Layer 2 of a small transformer language model trained on English Wikipedia (11 layers, counted from 0, width 64).
A neuron's activation on a vector x is SiLU(gate . x) times (in . x), where the dot is the dot product.

Input weights of the MLP neurons that the questions are about. A number n stands for (n - 500) times 0.002.
n44 gate: 454,446,417,706,449,498,413,636,346,653,325,464,504,558,633,486,597,470,462,449,529,315,519,253,427,611,545,503,551,569,463,287,328,585,466,637,551,540,383,488,626,587,572,515,494,332,569,344,506,549,301,586,515,486,429,277,581,504,334,537,335,584,488,488
n53 gate: 392,601,429,310,566,346,682,631,467,451,419,636,465,471,447,464,451,496,485,708,577,800,419,407,400,577,371,456,745,497,347,225,530,346,354,656,400,507,547,397,542,449,454,656,593,586,661,737,560,395,686,621,560,631,454,487,689,531,366,422,281,481,552,438
n63 gate: 242,616,593,541,563,610,697,477,464,375,421,674,749,28,625,546,515,592,645,536,572,555,772,742,590,552,387,518,241,535,423,581,319,303,532,697,515,453,441,632,660,259,239,509,498,559,489,785,449,451,391,392,680,412,496,322,383,564,466,464,616,531,514,580
n104 gate: 637,470,658,577,569,599,450,386,548,497,853,532,628,420,495,655,392,498,601,527,549,509,441,602,414,579,748,517,547,663,375,537,818,386,593,561,560,364,574,235,266,325,777,509,397,471,492,477,614,380,413,664,559,353,582,577,655,524,384,541,615,657,333,525
n109 gate: 619,592,591,369,488,727,467,423,662,526,404,344,394,496,588,449,423,551,466,514,545,285,579,468,680,488,588,549,575,636,446,669,638,479,668,622,518,514,534,556,617,401,555,311,568,674,351,520,444,690,608,376,353,417,571,318,280,604,697,624,511,642,425,504
n119 gate: 565,627,302,540,520,380,446,395,529,650,409,404,427,301,542,419,528,470,243,275,416,427,441,269,480,492,485,344,445,488,644,572,373,372,596,265,376,644,364,584,499,494,398,452,395,633,403,517,615,524,422,547,342,454,612,413,541,381,323,400,301,457,554,523
n44 in: 425,397,520,536,441,512,714,665,563,488,281,564,635,489,556,487,536,544,467,357,344,648,635,225,586,664,465,411,373,345,483,476,473,481,398,631,504,586,546,791,419,540,614,545,575,360,376,247,370,529,485,491,536,481,758,517,513,370,606,551,563,628,525,535
n53 in: 606,360,473,356,365,506,514,501,475,605,356,672,486,400,573,398,545,548,467,309,545,493,451,334,670,499,682,555,397,526,455,412,502,568,512,403,535,181,474,407,607,647,613,588,467,339,582,686,602,512,333,542,566,471,477,603,251,446,399,386,662,393,530,291
n63 in: 500,427,445,235,508,412,648,409,894,698,677,397,548,618,685,429,499,553,606,495,175,400,456,358,481,452,615,323,596,386,421,487,406,527,334,600,692,504,517,670,416,565,421,656,570,466,485,595,429,430,444,468,385,615,448,669,539,395,373,458,632,718,588,583
n104 in: 637,324,395,418,547,531,520,471,488,556,636,449,283,611,483,624,602,683,815,402,464,573,383,285,676,575,733,732,752,517,676,659,569,445,506,357,460,627,625,355,419,482,611,545,548,345,621,517,429,161,486,667,674,587,588,608,592,615,762,333,658,405,566,347
n109 in: 406,586,513,349,472,542,472,389,653,476,506,399,530,468,548,558,514,626,508,444,328,341,617,526,550,530,464,528,470,416,800,667,578,390,317,389,568,501,682,524,548,639,475,499,443,417,618,294,559,406,573,371,401,692,701,611,393,288,454,483,618,568,486,482
n119 in: 516,524,444,573,364,371,571,449,742,545,608,416,562,476,191,488,701,602,536,403,374,582,559,413,357,556,605,478,426,257,567,547,367,372,687,362,436,620,509,589,674,547,400,542,514,517,532,527,429,472,375,247,482,561,487,555,560,616,613,344,394,396,648,532

Each question shows a token from some text and the vector x that enters the MLP there. A number n stands for (n - 500) times 0.0061.

"al": 524,476,416,591,492,354,534,581,711,497,548,465,491,737,531,529,569,496,424,530,457,412,469,534,431,352,520,495,541,543,506,454,589,676,746,386,405,499,362,582,755,451,556,494,399,302,501,241,501,453,487,437,236,484,471,377,348,545,538,734,620,542,518,432
The neuron with the highest activation: n109

" s": 489,354,389,453,274,265,393,518,415,405,520,446,377,462,628,434,596,562,533,676,713,550,623,486,534,567,464,525,668,534,516,652,526,677,603,409,574,439,491,540,640,568,492,447,453,775,400,304,428,455,631,586,446,690,374,476,428,477,440,428,652,391,578,418
The most active neuron and its activation: n63, at about 0.27

" Med": 701,526,454,713,479,276,545,376,429,640,619,547,455,545,545,536,560,474,581,613,598,401,494,578,427,316,513,438,522,442,581,630,439,642,398,591,479,580,411,583,691,537,316,485,571,493,380,525,365,510,525,534,687,472,424,568,421,509,555,465,810,504,475,346
The neuron with the highest activation: n63

"|": 532,413,289,420,281,286,446,463,645,603,537,476,592,508,447,420,655,493,585,517,576,370,480,431,404,642,331,559,672,473,351,494,457,499,309,377,481,441,591,422,576,566,347,648,460,375,552,539,507,437,520,422,368,566,688,398,479,539,542,517,503,659,381,518
The neuron with the highest activation: n53

"or": 481,435,406,681,651,488,710,585,419,548,425,446,584,646,504,568,688,498,414,365,559,368,342,586,458,459,413,412,605,325,483,497,341,474,652,371,473,298,466,462,663,615,449,586,526,576,481,236,576,484,609,485,540,487,401,394,508,604,486,487,399,595,460,368
The neuron with the highest activation: n119

"u": 490,373,431,625,470,320,631,562,659,453,497,642,606,547,485,593,552,580,545,492,385,371,464,565,446,497,338,610,558,482,468,408,769,555,713,581,487,501,499,564,555,596,648,577,437,407,501,510,464,584,287,507,458,712,692,486,536,509,397,542,337,637,434,283
The neuron with the highest activation: n44

"-": 554,444,487,549,491,178,426,562,438,399,606,376,540,508,376,562,515,639,568,404,603,477,512,656,494,582,277,485,481,458,401,349,466,672,564,457,455,510,563,363,658,568,706,398,487,659,688,460,392,367,592,421,567,441,612,438,452,567,377,346,667,490,448,568
The neuron with the highest activation: n63

" at": 540,569,473,542,576,219,546,405,439,528,590,444,589,405,462,395,457,526,445,460,586,392,638,408,543,562,743,418,624,413,427,471,505,481,597,455,217,355,438,378,428,629,514,428,562,552,642,523,324,327,759,599,590,587,428,524,466,538,632,370,471,449,470,423
Which three neurons fire most, strongest first? n53, n104, n119

"D": 556,302,601,582,474,258,413,393,382,480,450,428,712,492,417,330,382,397,280,506,630,630,470,453,590,535,548,694,505,298,501,391,502,582,574,426,635,514,546,603,466,446,249,551,546,480,544,482,394,562,601,568,641,489,612,435,482,533,474,535,677,370,456,434
The neuron with the highest activation: n109

" and": 448,646,579,493,648,140,496,535,509,523,392,553,544,375,472,338,498,502,554,330,796,510,464,671,374,581,576,538,663,423,372,419,585,537,611,529,523,437,467,387,493,552,559,471,384,492,432,492,352,377,662,411,472,544,491,471,503,530,585,669,595,429,534,478
The neuron with the highest activation: n44

" art": 474,563,591,267,425,262,655,464,326,414,593,421,412,591,619,338,496,575,532,642,468,473,604,464,471,420,528,365,429,400,492,598,588,641,546,193,545,589,437,583,508,575,431,644,506,463,372,524,448,409,511,325,550,432,589,517,576,633,543,447,591,468,475,471
Which two neurons fire most, strongest first? n119, n53

"ass": 308,585,483,584,546,182,544,369,520,520,630,579,674,678,471,603,524,550,721,698,463,492,475,551,487,572,335,460,642,513,501,452,437,575,564,515,591,585,309,683,597,640,369,521,530,406,310,410,511,480,635,464,529,349,495,399,531,550,505,567,436,487,543,436
The most active neuron and its activation: n63, at about 0.53

"cl": 349,590,400,490,628,385,495,484,374,515,596,615,653,616,534,389,491,523,606,440,397,468,452,475,410,670,502,549,430,335,524,599,534,418,697,247,805,461,521,436,522,591,515,572,467,644,564,552,426,609,582,472,480,440,346,361,554,603,665,359,664,686,544,419
Which two neurons fire most, strongest first? n63, n44

"on": 338,464,602,430,529,231,583,536,471,509,409,648,584,726,531,683,559,512,609,540,466,298,570,517,458,439,557,534,532,539,392,434,469,390,604,433,464,574,502,385,676,353,592,513,505,508,452,435,551,361,428,629,362,539,652,424,535,592,636,753,646,628,451,447
The neuron with the highest activation: n104

" ": 577,392,461,583,665,144,509,493,418,411,400,337,540,418,622,524,490,492,537,527,548,432,713,587,624,571,470,519,490,385,535,534,662,413,478,614,398,416,496,558,522,685,526,642,553,537,570,402,411,467,573,257,539,455,536,586,611,376,591,560,734,590,468,484
Which three neurons fire most, strongest first? n63, n53, n119

"emb": 490,598,333,537,406,553,501,397,574,435,576,785,458,516,353,589,457,612,487,699,582,315,585,503,363,413,613,573,555,412,469,595,407,570,644,380,595,330,626,584,605,645,485,411,506,491,386,305,407,591,358,469,575,697,659,405,447,516,491,270,314,535,511,511
Which two neurons fire most, strongest first? n109, n119

" B": 424,445,543,609,577,208,443,309,413,420,487,476,450,580,444,447,465,573,562,461,729,400,410,571,439,452,650,611,534,436,649,481,482,619,373,504,628,599,522,593,713,449,376,374,535,645,623,469,480,563,616,423,629,455,507,347,693,515,523,372,701,415,572,377
The most active neuron and its activation: n53, at about 0.11

" Ang": 528,468,542,632,630,502,552,331,495,617,394,578,231,429,504,461,409,626,609,763,672,352,533,578,568,273,603,654,414,538,509,477,338,406,431,459,631,492,254,426,404,565,375,484,470,576,569,421,506,503,605,425,362,549,556,433,462,580,466,561,666,633,432,579
Which three neurons fire most, strongest first? n109, n119, n53

" v": 505,510,537,566,370,269,364,356,322,431,477,466,405,524,535,616,487,514,587,727,444,556,493,463,573,570,413,406,645,319,382,719,624,489,548,300,337,603,580,470,623,620,321,631,547,425,572,538,480,625,508,407,574,525,526,536,676,548,515,466,638,527,622,391
The neuron with the highest activation: n44

"ac": 452,457,478,593,562,401,536,621,611,412,575,627,539,647,410,437,522,447,608,519,543,452,662,511,495,516,472,557,411,555,364,454,561,447,580,507,549,506,458,437,736,510,588,582,427,508,569,346,516,523,871,370,508,490,955,528,437,555,406,688,698,513,532,502
The neuron with the highest activation: n109

"k": 435,619,478,502,549,320,484,534,568,463,458,543,668,752,484,602,378,621,353,734,354,370,646,679,476,683,714,637,574,600,362,552,341,521,571,490,569,480,585,524,403,455,413,452,394,647,519,496,466,498,606,497,762,492,447,402,525,522,443,500,453,584,495,414
The neuron with the highest activation: n63